Layer 7 of a small transformer language model trained on English Wikipedia (12 layers, counted from 0, width 96).
A neuron's activation on a vector x is SiLU(gate . x) times (in . x), where the dot is the dot product.

Input weights of the MLP neurons that the questions are about. A number n stands for (n - 500) times 0.0055.
n17 gate: 456,405,708,433,633,537,494,337,683,488,647,466,616,519,527,430,466,383,375,413,757,500,521,503,534,316,515,611,552,390,722,528,475,406,549,467,356,431,497,555,435,598,432,589,515,362,391,457,236,493,546,565,628,376,441,439,610,506,630,571,557,448,422,450,580,547,460,625,368,683,400,503,559,336,488,425,535,380,573,446,537,565,485,707,521,308,463,467,609,573,488,414,423,584,500,733
n23 gate: 433,505,539,489,440,343,625,583,376,480,525,447,426,526,305,545,395,381,592,445,475,469,602,560,627,541,480,520,534,545,360,373,578,566,707,594,562,417,480,545,560,469,640,415,522,469,375,382,545,601,654,583,570,595,385,511,614,571,503,467,357,404,545,517,725,511,288,340,367,411,491,740,411,440,555,550,486,421,531,465,531,651,472,509,542,526,592,556,288,573,458,602,486,442,610,449
n89 gate: 542,316,467,320,381,537,497,497,698,366,556,329,497,347,590,396,490,347,469,630,503,357,584,394,554,526,607,259,298,355,539,453,665,387,737,560,564,719,728,664,381,577,575,422,631,348,473,580,361,565,523,507,487,580,469,527,556,412,507,569,500,534,384,510,503,571,486,487,538,239,469,526,387,624,623,586,594,308,386,517,386,711,656,445,446,633,455,314,657,580,490,571,375,497,361,520
n110 gate: 373,396,437,459,532,487,554,556,462,409,584,434,506,436,525,418,627,273,607,542,655,465,541,352,665,432,661,161,323,452,509,345,548,519,535,450,462,413,519,497,593,532,615,471,626,510,238,538,462,353,415,551,291,603,410,651,468,509,631,371,531,484,487,346,405,470,535,349,435,494,601,559,535,537,709,351,503,624,677,523,377,647,618,529,443,442,477,572,513,711,632,554,383,372,552,440
n147 gate: 403,618,485,692,570,525,402,442,509,478,433,500,606,645,315,678,563,560,462,529,340,224,672,563,641,373,419,440,615,459,527,494,688,328,506,485,506,589,506,447,585,497,430,547,587,628,383,537,528,513,311,598,606,309,576,438,635,506,446,555,527,365,534,468,419,414,503,491,458,491,650,537,563,643,274,570,446,591,422,455,506,614,560,632,525,642,389,546,395,553,239,619,732,472,384,522
n170 gate: 553,391,490,541,484,578,299,320,487,551,459,529,525,685,364,487,622,714,307,686,516,321,542,497,481,596,650,464,471,407,568,577,526,366,600,645,378,449,572,487,468,542,529,494,443,468,411,474,639,601,484,562,359,462,617,420,450,618,321,250,459,291,490,578,485,540,487,452,615,472,530,484,497,309,703,453,423,761,372,675,542,591,425,467,682,591,618,424,428,305,455,293,403,532,431,523
n175 gate: 520,580,535,524,500,434,588,589,405,465,652,427,397,494,600,587,451,412,603,486,424,376,418,503,489,566,337,461,650,298,573,598,583,567,519,605,527,476,352,535,489,535,472,593,451,382,532,375,555,450,505,450,282,511,528,432,585,505,544,373,529,467,511,622,411,484,492,348,581,567,573,655,475,458,514,503,544,486,680,348,546,390,249,492,411,343,531,578,608,462,256,456,402,519,551,423
n246 gate: 428,448,380,706,488,558,546,497,473,612,634,606,465,491,398,321,625,632,612,584,488,491,418,457,460,509,412,638,442,655,433,549,587,298,592,617,196,374,603,606,395,603,549,488,467,573,500,497,466,536,367,638,521,723,689,494,545,592,525,527,405,708,536,420,550,349,559,303,472,665,472,542,531,553,450,387,526,497,445,343,506,395,731,419,464,454,605,389,553,509,464,393,466,575,610,500
n292 gate: 556,548,635,497,262,539,542,560,510,446,662,592,497,407,566,484,510,458,432,283,529,600,341,497,695,448,360,452,538,580,533,503,688,389,337,585,529,462,578,668,741,567,274,555,446,404,704,589,330,758,383,584,478,459,510,421,547,472,387,553,370,468,349,426,436,391,458,392,373,563,582,419,513,596,600,316,668,471,389,405,421,639,474,376,500,606,344,365,406,566,601,471,427,560,402,561
n297 gate: 651,558,625,477,503,477,418,622,575,390,595,513,456,346,407,432,464,425,311,695,393,378,591,500,454,361,594,474,529,412,429,507,619,404,441,641,584,465,656,788,510,675,546,572,610,562,715,290,647,588,474,559,529,619,315,339,446,484,612,408,380,555,776,602,547,698,579,461,487,548,387,274,355,560,490,405,382,484,500,574,403,533,513,480,649,507,414,593,474,506,590,526,471,558,313,360
n349 gate: 642,461,327,500,399,545,594,409,562,613,470,476,407,385,225,185,445,323,349,545,493,573,431,361,541,507,432,694,291,497,395,631,405,384,424,527,524,554,613,658,288,688,455,438,507,569,483,579,597,481,524,323,503,398,681,510,491,527,622,497,557,562,625,608,391,569,283,247,511,595,627,792,420,547,402,402,484,466,466,677,579,392,538,556,650,479,605,459,549,606,459,338,390,510,666,648
n415 gate: 609,332,539,480,547,416,497,445,540,372,445,612,538,597,657,741,626,553,591,561,626,396,573,524,663,394,520,557,305,619,535,473,628,493,533,634,467,503,537,761,403,493,343,290,395,550,575,546,587,614,562,533,609,493,661,576,524,400,577,693,548,606,487,644,398,516,446,572,632,744,544,830,389,436,510,506,706,646,460,456,345,503,607,446,602,510,466,575,238,510,349,497,570,474,572,427
n510 gate: 371,461,558,655,391,433,268,449,295,483,575,503,456,581,417,503,486,454,425,585,395,496,406,101,388,625,340,549,503,396,586,476,443,536,668,483,441,709,432,281,574,392,384,763,659,507,572,587,727,312,590,732,476,483,292,548,567,625,363,750,419,406,435,602,446,500,518,438,229,394,614,401,556,622,334,582,563,458,337,522,486,475,482,511,507,444,532,575,557,548,448,517,500,527,561,322
n521 gate: 500,553,596,478,427,589,424,416,519,447,512,396,399,637,394,406,418,459,375,529,468,497,651,420,472,415,431,608,270,497,446,478,593,433,592,537,623,596,287,673,583,387,385,443,588,412,307,340,557,299,559,513,434,335,554,519,425,476,611,448,479,412,544,529,224,632,375,412,606,683,477,469,561,613,683,620,527,674,409,519,635,624,560,397,710,290,311,426,430,572,412,519,554,553,506,475
n560 gate: 568,379,553,497,659,497,306,444,456,562,361,654,661,605,522,516,327,475,497,593,289,545,497,557,456,540,459,535,516,629,662,569,404,494,326,441,566,435,603,544,475,519,481,709,644,402,512,450,459,643,413,335,572,590,554,488,633,345,567,692,604,349,584,662,551,488,596,422,574,651,381,356,353,411,554,432,605,541,582,510,535,576,608,406,559,303,289,525,644,631,581,563,339,658,484,604
n17 in: 383,393,563,480,503,632,466,516,614,547,529,477,455,740,401,510,393,422,442,575,668,615,446,476,409,422,600,476,600,503,350,641,572,644,493,451,356,431,527,326,561,790,727,406,507,648,348,350,621,294,473,449,597,480,599,463,537,526,334,523,493,473,520,612,513,545,565,587,572,622,771,621,463,588,350,575,548,523,650,472,513,354,517,703,537,503,514,609,384,540,367,574,664,754,565,181
n23 in: 355,565,506,464,543,381,526,571,556,370,497,562,671,722,500,578,477,348,443,493,588,394,638,500,365,357,484,655,343,500,691,438,517,523,490,458,353,310,399,755,401,604,579,388,409,379,393,493,530,468,425,424,641,526,404,351,557,500,490,417,564,336,607,371,658,403,420,516,215,664,647,670,586,490,423,423,437,264,402,308,601,434,454,453,627,550,390,452,586,341,601,428,530,413,604,576
n89 in: 345,454,496,485,550,725,348,637,624,414,662,447,416,302,433,568,712,432,596,492,285,477,734,531,530,792,492,588,568,692,623,406,485,550,432,422,376,533,396,406,416,399,809,527,695,349,515,515,674,549,661,778,477,682,511,537,503,445,565,288,599,390,574,443,529,439,573,313,674,515,477,585,489,441,577,533,439,160,327,349,380,462,580,713,373,717,657,378,431,440,511,523,424,333,500,583
n110 in: 575,457,470,370,626,368,438,584,476,673,351,500,659,534,611,582,430,620,531,525,588,491,463,682,589,660,479,731,387,537,541,396,456,581,436,518,512,515,450,521,525,421,497,448,451,625,677,455,436,474,600,780,643,488,652,545,517,533,361,654,639,512,464,540,523,654,692,427,506,596,537,592,605,497,317,724,684,555,473,528,415,411,386,415,639,466,478,542,488,561,479,249,424,569,541,509
n147 in: 465,353,500,747,407,559,407,567,507,426,593,405,477,514,611,378,599,452,458,646,677,376,599,711,200,586,564,452,524,364,523,452,542,479,524,279,391,611,598,364,459,405,424,682,558,630,510,446,565,559,422,387,507,329,441,524,422,599,300,599,381,363,386,607,638,510,562,419,647,718,580,633,510,411,756,573,275,381,541,612,473,428,562,528,591,672,639,363,507,470,612,438,398,463,416,709
n170 in: 571,415,582,497,409,318,469,483,503,370,483,317,366,336,353,397,451,301,493,412,396,700,351,570,313,373,414,605,396,448,470,552,620,285,531,595,541,578,426,403,758,386,490,427,383,451,534,627,834,612,524,563,548,705,560,363,516,430,549,476,480,670,285,335,520,477,584,637,606,503,521,392,672,510,539,358,473,396,683,600,493,503,483,532,606,622,549,469,518,476,586,309,368,633,407,219
n175 in: 475,590,482,683,512,581,472,494,528,634,614,408,574,640,482,509,626,556,541,603,432,531,485,469,349,562,445,333,322,472,573,398,431,522,497,600,586,539,425,353,643,604,388,571,378,595,361,448,389,507,652,531,254,591,528,576,664,503,596,443,617,531,730,596,515,553,644,448,657,437,575,371,581,330,459,314,423,383,518,399,433,388,302,579,451,382,531,600,541,558,500,386,608,503,396,266
n246 in: 633,413,653,584,589,522,548,366,338,357,464,449,446,489,383,452,478,255,346,616,541,257,482,586,367,421,544,422,342,471,489,500,635,605,326,489,445,515,474,537,307,401,459,389,522,651,315,434,348,599,792,485,375,616,25,489,442,450,493,350,751,655,515,556,323,584,515,478,681,417,455,396,683,339,672,374,454,448,658,587,684,597,504,458,482,608,421,707,534,489,405,433,419,438,439,641
n292 in: 654,300,273,694,373,528,338,490,552,576,572,417,500,585,497,552,479,500,404,482,305,419,232,504,790,574,326,679,517,437,363,556,393,440,451,582,486,641,557,483,412,538,479,412,420,465,720,670,419,334,728,665,618,627,511,631,503,446,486,473,473,682,613,468,554,523,624,680,518,435,482,483,564,497,380,630,450,329,465,586,427,222,655,428,635,567,450,593,634,597,597,539,587,562,439,759
n297 in: 708,525,560,572,789,581,519,631,748,678,407,679,507,492,621,489,676,446,457,426,618,334,359,581,569,507,618,485,359,519,511,833,652,488,496,594,755,526,504,614,539,667,569,343,576,95,466,272,358,694,421,550,565,511,469,458,409,544,315,489,582,462,421,713,302,609,484,276,348,560,242,448,407,493,368,698,654,554,675,590,492,485,496,594,515,631,562,474,550,564,443,335,534,583,359,477
n349 in: 471,646,726,479,560,482,525,739,482,444,713,391,548,536,542,440,637,447,253,640,500,607,581,211,599,657,602,397,472,433,315,528,618,496,610,413,504,687,356,409,269,311,518,458,490,479,521,416,546,511,493,347,525,604,339,528,442,507,280,459,493,500,389,439,395,477,443,563,720,306,525,696,817,397,547,472,567,521,704,493,370,333,376,561,350,639,393,400,493,388,399,511,440,538,359,405
n415 in: 427,598,307,557,667,473,514,407,665,356,549,379,477,214,487,594,605,514,579,586,453,633,466,462,345,565,399,435,369,439,371,594,565,366,459,732,463,503,614,544,327,544,391,385,353,621,417,313,263,565,831,595,567,460,435,473,645,660,520,611,510,520,477,650,529,574,633,527,479,480,510,615,456,628,373,566,535,513,624,434,389,704,446,503,604,633,490,765,599,447,530,402,513,440,666,459
n510 in: 741,580,463,570,553,556,391,610,448,559,435,537,478,305,540,622,414,474,462,436,522,572,437,669,615,633,334,792,463,415,479,388,470,530,507,646,452,438,359,430,451,604,429,653,622,723,614,659,526,713,482,661,303,416,319,651,432,536,316,478,435,552,419,598,575,652,591,83,671,566,747,598,387,323,579,420,400,533,537,538,415,466,391,256,474,590,337,708,353,585,526,340,649,394,340,407
n521 in: 503,500,587,530,619,435,493,626,709,540,543,446,667,210,697,530,304,507,417,665,486,350,615,538,388,595,584,752,615,365,400,568,479,462,629,450,466,497,483,524,660,634,613,778,279,740,743,570,351,591,440,551,574,510,562,634,615,641,524,346,490,446,440,350,597,439,531,416,503,507,697,385,524,497,280,639,594,483,429,389,594,466,418,576,396,541,452,537,456,493,540,537,503,553,382,385
n560 in: 521,494,615,548,590,316,549,581,613,473,369,637,593,618,412,678,352,379,664,493,576,639,315,413,531,540,452,503,370,493,530,541,608,412,348,578,332,473,518,548,316,548,611,358,551,359,375,473,428,585,589,317,689,696,437,418,462,587,503,537,530,541,517,455,441,615,608,555,405,234,489,510,267,637,416,503,454,641,521,553,479,552,590,595,493,594,423,466,963,544,824,503,562,480,564,438

Each question shows a token from some text and the vector x that enters the MLP there. A number n stands for (n - 500) times 0.0051.

"anish ": 488,703,439,488,527,579,577,547,400,358,474,483,337,510,585,480,483,550,567,427,576,522,456,467,489,529,434,547,559,544,404,381,458,526,388,374,437,589,566,582,598,518,583,490,466,638,541,554,590,366,588,520,608,377,465,585,464,589,417,334,539,666,416,445,608,383,479,583,425,474,495,359,528,373,442,588,656,415,572,443,529,565,457,525,456,402,446,574,464,325,643,599,383,503,358,483
The three highest activations, in order: n297, n175, n292

"and ": 537,604,401,511,594,425,522,490,535,452,481,429,517,519,442,498,526,343,482,502,578,503,490,426,417,544,602,591,554,529,280,474,502,548,510,583,549,651,414,405,470,598,526,617,521,573,614,395,485,327,496,408,522,313,519,533,561,513,414,321,600,626,447,500,554,463,396,500,525,473,585,418,466,380,504,551,474,536,533,515,561,477,601,531,504,431,534,587,561,457,500,477,370,493,426,468
Which neuron fires most, and how strongly? n349, at about 10

"remov": 442,506,349,549,592,314,430,364,508,580,407,370,522,481,498,625,419,371,691,480,386,484,622,647,459,612,555,452,381,705,430,668,463,488,467,450,458,467,375,531,497,349,440,582,418,546,404,546,348,504,455,621,503,282,632,532,406,614,478,242,583,494,485,508,546,529,461,440,424,547,502,543,601,448,655,505,583,407,526,718,542,623,515,377,394,551,436,507,341,448,559,558,543,460,402,424
The three highest activations, in order: n521, n110, n147

"but ": 439,585,490,513,507,467,369,525,620,576,533,448,538,615,473,494,470,427,561,521,618,618,393,460,477,587,507,429,517,576,263,482,502,542,505,521,482,581,472,380,448,485,472,507,432,460,581,535,446,338,484,693,443,414,620,425,547,540,431,442,551,685,499,523,436,361,265,512,550,553,485,548,569,293,552,479,513,433,531,449,623,487,581,526,383,372,407,567,540,483,476,439,527,511,417,610
Which neuron fires most, and how strongly? n17, at about 5

"Ob": 586,508,417,426,594,453,592,542,521,547,430,443,460,552,606,431,380,393,535,508,546,618,550,513,460,491,626,544,688,485,257,526,454,524,473,526,371,434,498,448,423,435,516,594,428,587,486,466,476,480,507,404,596,308,573,621,193,646,382,369,626,649,582,426,613,440,366,608,537,425,569,464,422,314,453,400,665,554,524,407,507,423,494,288,316,413,446,647,438,516,389,475,479,408,600,553
Which neuron fires most, and how strongly? n349, at about 2.6

"she ": 501,633,319,640,413,448,494,369,412,513,426,471,524,607,538,553,570,462,526,471,556,574,381,484,466,488,494,526,471,765,251,514,481,479,490,498,362,581,509,528,393,512,360,442,377,406,521,393,571,406,634,631,378,475,505,491,382,622,393,384,504,806,442,463,647,436,501,421,415,405,384,461,583,477,421,461,449,415,571,478,634,530,619,558,492,379,517,478,403,433,517,390,582,546,387,449
Which of these neurons fires most? n246

"President ": 528,697,535,644,522,476,513,523,496,407,401,457,329,618,577,564,334,516,550,523,533,581,425,581,613,593,441,587,572,622,351,457,482,514,487,532,418,518,444,583,548,486,414,527,610,430,396,547,536,370,446,547,601,439,512,488,368,665,431,310,551,582,402,497,664,353,436,553,440,459,447,444,650,304,530,570,655,550,391,411,504,467,576,428,482,524,505,424,515,381,576,444,363,473,443,519
The two highest activations, in order: n292, n23

"House ": 531,584,457,538,510,447,538,443,489,412,387,388,420,590,560,527,563,421,707,467,450,543,405,459,435,504,402,495,588,480,458,527,462,642,612,461,501,493,596,603,455,587,441,504,470,470,497,474,532,357,378,468,585,383,539,566,366,573,512,376,704,616,422,379,628,440,544,442,475,600,398,424,503,466,561,462,591,405,523,410,513,443,715,494,372,480,467,651,464,456,547,295,514,478,463,361
Which of these neurons fires most? n349

"26": 512,575,431,704,511,503,521,620,637,594,457,415,401,559,531,493,361,529,627,439,370,649,611,468,500,430,605,522,483,591,493,566,441,536,400,502,489,374,522,542,472,408,480,580,445,655,450,591,538,432,482,529,691,237,493,489,364,761,438,423,638,377,428,385,594,316,420,507,519,451,381,427,410,408,632,440,539,482,590,565,561,467,505,439,501,533,330,512,274,552,492,440,566,490,436,560
Which of these neurons fires most? n147

"id": 605,656,440,505,622,622,569,456,351,646,475,251,415,459,631,577,489,470,642,553,268,474,518,556,559,519,660,572,599,425,353,626,495,572,471,441,564,474,445,415,441,641,566,417,336,436,464,471,558,528,398,449,573,369,534,477,376,593,601,480,734,619,572,291,599,380,471,697,501,528,474,438,447,413,510,474,682,263,565,595,515,590,522,488,421,588,487,561,599,432,563,582,554,553,574,554
The three highest activations, in order: n147, n110, n560

"s": 503,498,556,465,487,359,392,562,508,609,411,456,375,480,576,408,412,421,720,438,584,497,459,542,368,707,553,460,541,548,444,475,518,385,402,447,447,300,447,568,413,397,443,505,489,373,512,635,452,452,426,490,462,240,469,442,490,533,365,345,533,674,518,494,604,336,418,537,469,387,291,577,398,499,604,536,458,561,560,583,483,428,645,516,484,570,413,560,390,431,582,370,493,453,408,625
The two highest activations, in order: n175, n17

"ity ": 615,606,435,494,551,560,476,499,485,492,389,442,466,430,618,494,482,517,689,413,592,488,356,516,319,538,460,634,653,455,377,482,519,623,442,372,411,374,520,516,525,446,477,534,514,615,498,549,557,336,446,461,561,387,474,540,399,590,473,364,608,620,428,487,689,366,534,528,416,470,463,425,556,401,509,614,535,517,569,463,434,531,535,498,480,498,454,526,594,516,510,535,430,442,375,438
Which neuron fires most, and how strongly? n297, at about 0.33

"eing ": 440,391,413,529,471,425,339,576,565,479,648,615,510,568,420,663,463,550,564,419,516,411,557,481,425,485,558,319,412,622,275,507,438,445,394,671,399,643,603,515,545,362,529,575,524,457,525,479,476,374,544,675,502,373,389,519,458,398,390,362,607,642,467,397,547,384,558,579,489,617,413,535,556,325,555,532,465,534,536,547,492,431,592,527,489,611,523,700,519,476,495,461,550,464,525,585
The three highest activations, in order: n415, n246, n147

"ties ": 539,560,350,547,486,413,528,385,512,479,481,522,400,469,496,542,526,540,608,463,549,462,578,565,516,481,547,462,594,610,268,435,436,532,444,460,397,486,484,599,472,419,514,509,564,520,541,627,491,327,380,425,570,352,388,502,514,429,503,311,576,566,495,477,675,411,527,493,526,458,356,559,563,447,557,615,474,524,431,549,531,525,625,571,585,568,538,537,374,429,546,488,506,507,394,436
Which of these neurons fires most? n147

"risk ": 512,522,441,506,524,490,412,519,506,572,520,496,443,542,413,607,453,505,640,469,483,415,372,547,367,665,602,551,513,666,168,352,496,591,451,404,467,512,511,547,494,478,447,491,586,532,466,491,473,365,345,572,584,389,456,537,473,595,430,370,737,520,583,435,537,379,464,460,479,488,445,426,530,376,536,631,603,505,527,507,441,456,669,536,305,486,509,500,560,481,658,419,526,392,319,505
The three highest activations, in order: n110, n246, n170

"K": 520,530,470,568,525,382,490,507,520,468,306,295,368,575,585,533,430,524,631,634,591,617,557,530,320,488,820,594,609,631,480,471,334,512,417,383,468,545,475,535,532,651,480,509,543,481,617,505,446,477,565,455,479,412,467,398,294,500,544,424,483,528,423,458,667,444,346,650,524,535,387,295,451,452,527,646,584,452,587,576,473,454,560,414,520,477,403,378,524,434,429,375,547,445,466,361
Which neuron fires most, and how strongly? n89, at about 0.86

"ala ": 557,700,328,538,546,594,499,558,485,321,383,471,359,441,496,586,569,505,569,487,472,472,441,554,465,467,530,712,588,539,442,571,485,689,509,458,482,490,556,657,550,540,540,565,502,503,523,535,566,358,412,476,574,379,531,468,248,527,446,342,553,647,461,373,573,451,503,615,549,600,500,471,472,373,552,574,475,332,547,404,493,462,548,501,359,503,519,526,494,467,582,504,471,552,372,401
Which neuron fires most, and how strongly? n415, at about 0.86

"==": 470,533,560,504,551,564,496,550,619,555,435,380,416,670,602,458,450,510,464,424,536,462,415,474,490,882,450,414,404,530,534,482,408,535,552,530,577,567,470,600,481,523,482,470,446,362,435,460,588,398,504,482,558,277,470,455,613,536,434,366,603,667,477,536,447,389,338,485,523,365,372,553,420,430,616,552,429,653,458,452,588,568,501,491,544,583,480,432,476,611,479,340,531,472,433,774
Which of these neurons fires most? n349

"ev": 599,506,483,541,570,425,532,346,562,494,439,511,512,509,542,490,580,560,612,597,323,468,456,603,647,688,677,403,530,565,347,500,453,286,297,283,399,419,503,413,586,335,586,598,512,400,642,669,444,515,475,572,643,413,492,395,342,449,527,511,567,635,501,529,495,607,394,618,437,610,529,458,430,656,471,358,730,419,535,529,705,513,554,608,438,533,391,526,556,432,631,578,483,454,385,452
Which of these neurons fires most? n560

"es": 523,542,593,530,572,319,335,516,480,639,552,349,423,472,538,472,411,499,697,469,650,435,526,508,443,701,531,426,403,634,429,544,564,427,432,379,552,360,497,601,462,548,482,593,479,333,480,595,408,450,354,477,486,290,529,489,331,459,411,372,474,602,538,500,660,364,452,671,495,497,410,618,358,472,522,480,484,470,626,590,488,368,719,548,404,558,435,476,394,500,601,412,560,519,415,565
Which neuron fires most, and how strongly? n175, at about 0.78

"an ": 561,705,399,560,529,401,537,504,454,507,454,322,539,519,514,509,327,372,449,411,485,518,564,513,457,567,458,605,477,507,346,507,324,543,449,518,473,632,513,634,552,511,459,518,635,477,559,511,543,352,469,741,540,299,399,533,405,518,350,487,517,569,484,541,453,550,495,504,428,497,504,449,448,446,492,580,518,402,556,555,528,499,520,407,467,550,389,552,435,469,554,274,606,459,447,471
Which neuron fires most, and how strongly? n510, at about 41

"Patri": 622,549,397,621,549,401,480,517,499,538,457,349,330,682,510,485,473,483,454,517,577,513,509,634,445,613,624,557,643,639,419,480,388,515,480,408,503,458,429,675,575,698,401,479,346,568,424,606,489,474,518,503,657,409,567,528,160,635,482,394,633,472,353,533,486,515,574,656,394,522,567,572,529,448,532,403,720,343,568,603,533,439,622,437,342,580,526,637,616,575,544,449,404,405,380,385
Which of these neurons fires most? n89

"more ": 427,644,501,547,578,479,721,385,489,499,530,415,549,592,470,452,285,560,501,448,416,666,501,638,311,518,517,611,513,618,231,448,422,533,467,460,504,512,454,499,577,563,459,648,485,503,556,497,470,370,426,686,490,417,420,438,428,467,384,456,554,594,531,612,543,547,434,510,470,434,535,362,525,390,442,499,550,502,618,434,629,509,741,499,477,531,528,571,584,564,531,539,531,521,516,579
The three highest activations, in order: n246, n521, n349

"Ministry ": 473,526,519,639,581,359,529,417,451,526,519,373,447,553,559,564,519,515,640,488,524,583,509,611,485,641,417,637,653,629,352,467,454,526,544,347,432,479,598,501,428,578,437,589,489,547,425,594,548,396,402,424,522,441,536,484,181,619,556,346,671,596,474,497,685,327,454,454,475,627,473,456,624,439,612,535,698,424,499,425,498,511,624,530,475,443,495,534,531,377,443,399,386,264,372,467
Which neuron fires most, and how strongly? n560, at about 1

"sh": 516,496,445,484,436,418,504,326,488,492,363,216,352,594,585,527,520,363,537,603,418,468,489,539,440,473,666,526,546,685,358,533,483,544,463,254,394,636,332,608,577,503,466,537,476,474,632,516,537,475,373,763,558,341,560,445,396,597,528,478,451,353,444,352,683,396,518,550,379,478,405,399,438,464,684,555,537,412,566,499,579,545,632,478,350,500,372,563,447,461,542,482,567,298,471,546
The three highest activations, in order: n147, n521, n560

"-": 579,591,448,535,552,422,542,311,575,463,552,323,483,412,568,429,501,481,604,499,505,590,480,512,350,621,565,506,472,416,367,542,486,551,486,384,537,531,416,500,525,656,536,571,650,386,690,455,512,369,562,536,514,368,493,519,468,622,322,380,628,611,605,436,554,614,516,447,394,459,491,299,429,422,439,566,619,495,427,438,510,427,660,565,378,623,397,587,562,521,417,486,422,444,425,437
Which neuron fires most, and how strongly? n297, at about 11

"isc": 480,520,487,558,651,391,436,410,414,607,507,396,454,493,595,418,535,543,575,380,499,478,442,482,469,774,472,417,632,518,420,576,411,601,499,364,466,330,518,446,434,535,481,451,612,362,370,505,472,488,352,522,462,369,608,539,302,503,554,361,446,504,560,406,581,434,392,889,479,402,463,502,444,507,523,495,511,275,628,575,474,386,588,428,429,630,467,602,384,277,494,385,510,539,493,460
Which of these neurons fires most? n110

"men": 403,618,393,522,541,429,449,491,342,640,404,283,374,595,544,450,606,363,559,481,523,619,472,619,423,594,512,604,640,749,304,457,560,466,430,466,448,404,439,567,518,606,516,551,472,302,346,583,518,522,565,641,520,416,527,539,428,592,517,295,636,506,358,552,612,320,405,479,480,505,357,563,422,399,662,528,515,399,540,560,497,422,751,397,385,541,423,548,436,500,661,419,414,555,468,417
The two highest activations, in order: n23, n246

", ": 496,507,405,474,484,511,435,463,491,562,377,387,621,529,520,419,453,517,570,543,667,621,496,599,476,539,436,505,556,622,193,562,563,505,448,446,450,579,524,468,509,558,553,582,467,490,485,489,469,329,479,571,614,327,536,402,528,423,431,472,440,672,439,519,428,455,512,604,538,422,403,506,584,407,529,524,479,511,508,556,543,437,602,448,523,504,481,396,474,416,532,431,488,578,512,589
Which of these neurons fires most? n89

"us ": 525,697,465,602,522,488,430,419,521,440,426,487,448,566,434,451,512,490,480,390,612,544,446,496,486,655,549,517,611,634,266,563,599,616,460,462,595,472,563,589,463,515,500,570,480,522,392,598,467,347,457,492,526,422,565,604,466,432,400,480,575,692,495,428,624,366,512,429,671,502,381,404,495,424,556,609,504,409,536,535,502,447,576,530,394,533,451,637,485,411,545,397,480,582,447,426
The three highest activations, in order: n246, n23, n560

"ative ": 493,587,412,582,553,484,452,488,551,536,418,437,416,446,507,484,443,487,632,450,589,394,371,436,407,466,441,597,544,568,356,471,556,555,472,381,463,476,517,600,615,437,455,436,601,365,532,511,413,356,394,527,576,360,489,526,347,465,350,430,478,562,476,394,586,353,539,750,496,509,492,477,593,309,469,528,414,570,425,539,403,347,514,459,409,502,497,562,426,472,510,346,400,388,445,495
Which of these neurons fires most? n415

"um ": 547,597,472,536,514,519,455,482,631,500,629,546,488,526,449,505,470,556,593,379,510,388,491,553,302,543,555,450,442,713,241,444,374,537,398,497,516,533,549,503,555,473,503,445,510,549,474,462,503,338,510,645,472,355,467,583,453,466,411,474,556,555,518,514,525,541,604,619,582,497,456,393,483,450,544,649,550,468,477,561,513,453,652,520,380,530,455,462,470,489,486,400,447,412,299,537
The three highest activations, in order: n560, n23, n170

"Pro": 611,504,537,507,603,352,493,384,589,468,507,358,378,512,406,454,487,579,558,522,418,611,495,646,325,698,641,457,596,729,382,522,359,500,525,550,464,470,332,499,616,472,389,529,363,489,571,443,661,491,434,537,609,330,566,633,279,589,354,412,529,569,464,530,456,404,497,461,513,535,430,488,619,348,368,446,638,348,434,481,489,420,489,367,402,415,598,631,471,585,589,368,511,385,345,571
The three highest activations, in order: n170, n560, n23

"\n": 522,484,551,531,524,526,425,413,530,499,322,517,633,483,454,536,522,512,568,464,647,622,578,687,577,595,439,509,507,726,410,495,412,425,489,540,405,586,482,537,431,405,504,469,325,609,461,547,518,353,501,648,444,372,591,593,512,497,451,309,373,630,425,495,572,475,524,553,531,485,333,430,424,522,500,449,663,392,495,483,664,482,513,583,502,445,479,648,481,452,446,414,577,461,546,552
Which of these neurons fires most? n415

"Un": 524,499,509,535,590,505,431,510,560,484,539,259,364,502,551,465,351,499,518,536,522,722,547,454,390,630,632,599,673,537,421,406,515,523,571,430,478,539,455,398,405,612,276,660,523,537,681,480,413,437,431,488,727,448,599,493,230,523,362,386,673,579,562,550,621,460,453,596,395,440,538,343,473,367,459,539,562,536,551,500,448,369,626,491,457,592,314,602,534,546,471,556,447,462,411,412
Which of these neurons fires most? n510

"of ": 487,616,565,472,530,464,508,524,521,533,535,527,522,496,465,459,475,477,429,456,574,404,393,497,372,524,654,432,461,615,327,491,474,527,441,562,525,600,541,517,562,456,497,537,499,486,443,444,441,312,588,592,611,294,457,506,472,465,469,344,655,604,573,526,546,535,523,524,510,448,462,464,525,453,587,593,612,531,501,506,492,459,663,547,472,486,495,516,522,530,525,448,480,489,465,546
Which neuron fires most, and how strongly? n297, at about 2.2

"introduced ": 459,607,410,612,497,580,430,535,442,479,430,540,475,473,593,665,456,486,695,475,584,626,551,620,428,494,570,445,427,668,227,540,381,470,534,456,533,722,488,598,456,332,500,507,474,580,433,460,451,399,512,474,533,358,464,521,384,404,514,405,617,493,455,392,500,324,526,419,487,543,412,534,656,319,410,466,504,406,535,554,483,516,658,426,521,607,615,602,414,340,444,566,483,503,414,461
The three highest activations, in order: n415, n147, n560

"related ": 488,665,322,527,528,521,484,517,418,478,566,522,424,569,446,649,474,502,634,444,592,564,392,643,437,646,562,440,482,732,202,499,483,433,484,509,599,665,521,629,563,396,417,541,536,506,455,463,541,398,506,490,576,309,441,509,454,355,388,421,656,434,440,477,529,359,415,504,528,516,368,512,617,333,405,538,469,419,526,516,579,546,680,486,438,608,595,549,434,480,476,566,481,570,493,507
Which of these neurons fires most? n147

"which ": 478,657,432,580,559,419,285,465,588,543,503,446,497,648,564,518,471,517,467,471,508,530,584,505,534,518,567,525,503,567,356,614,400,551,565,606,348,607,553,511,536,496,455,580,459,412,503,477,492,329,396,666,512,371,458,461,468,527,418,444,599,630,470,471,557,451,312,546,475,451,456,512,553,461,600,438,573,473,544,428,591,520,592,446,447,398,538,500,478,427,449,468,641,561,544,531
Which of these neurons fires most? n17

"recent ": 472,735,366,490,486,586,505,568,465,469,513,506,450,590,449,474,413,503,582,490,454,574,463,522,352,504,466,575,474,622,305,490,520,419,502,512,548,592,520,662,554,461,392,490,511,492,510,473,503,343,460,531,656,346,389,491,338,449,415,415,634,512,492,486,557,526,425,535,420,437,333,412,558,436,416,604,562,392,514,500,564,511,663,534,421,501,567,472,525,488,554,407,468,548,420,475
Which of these neurons fires most? n297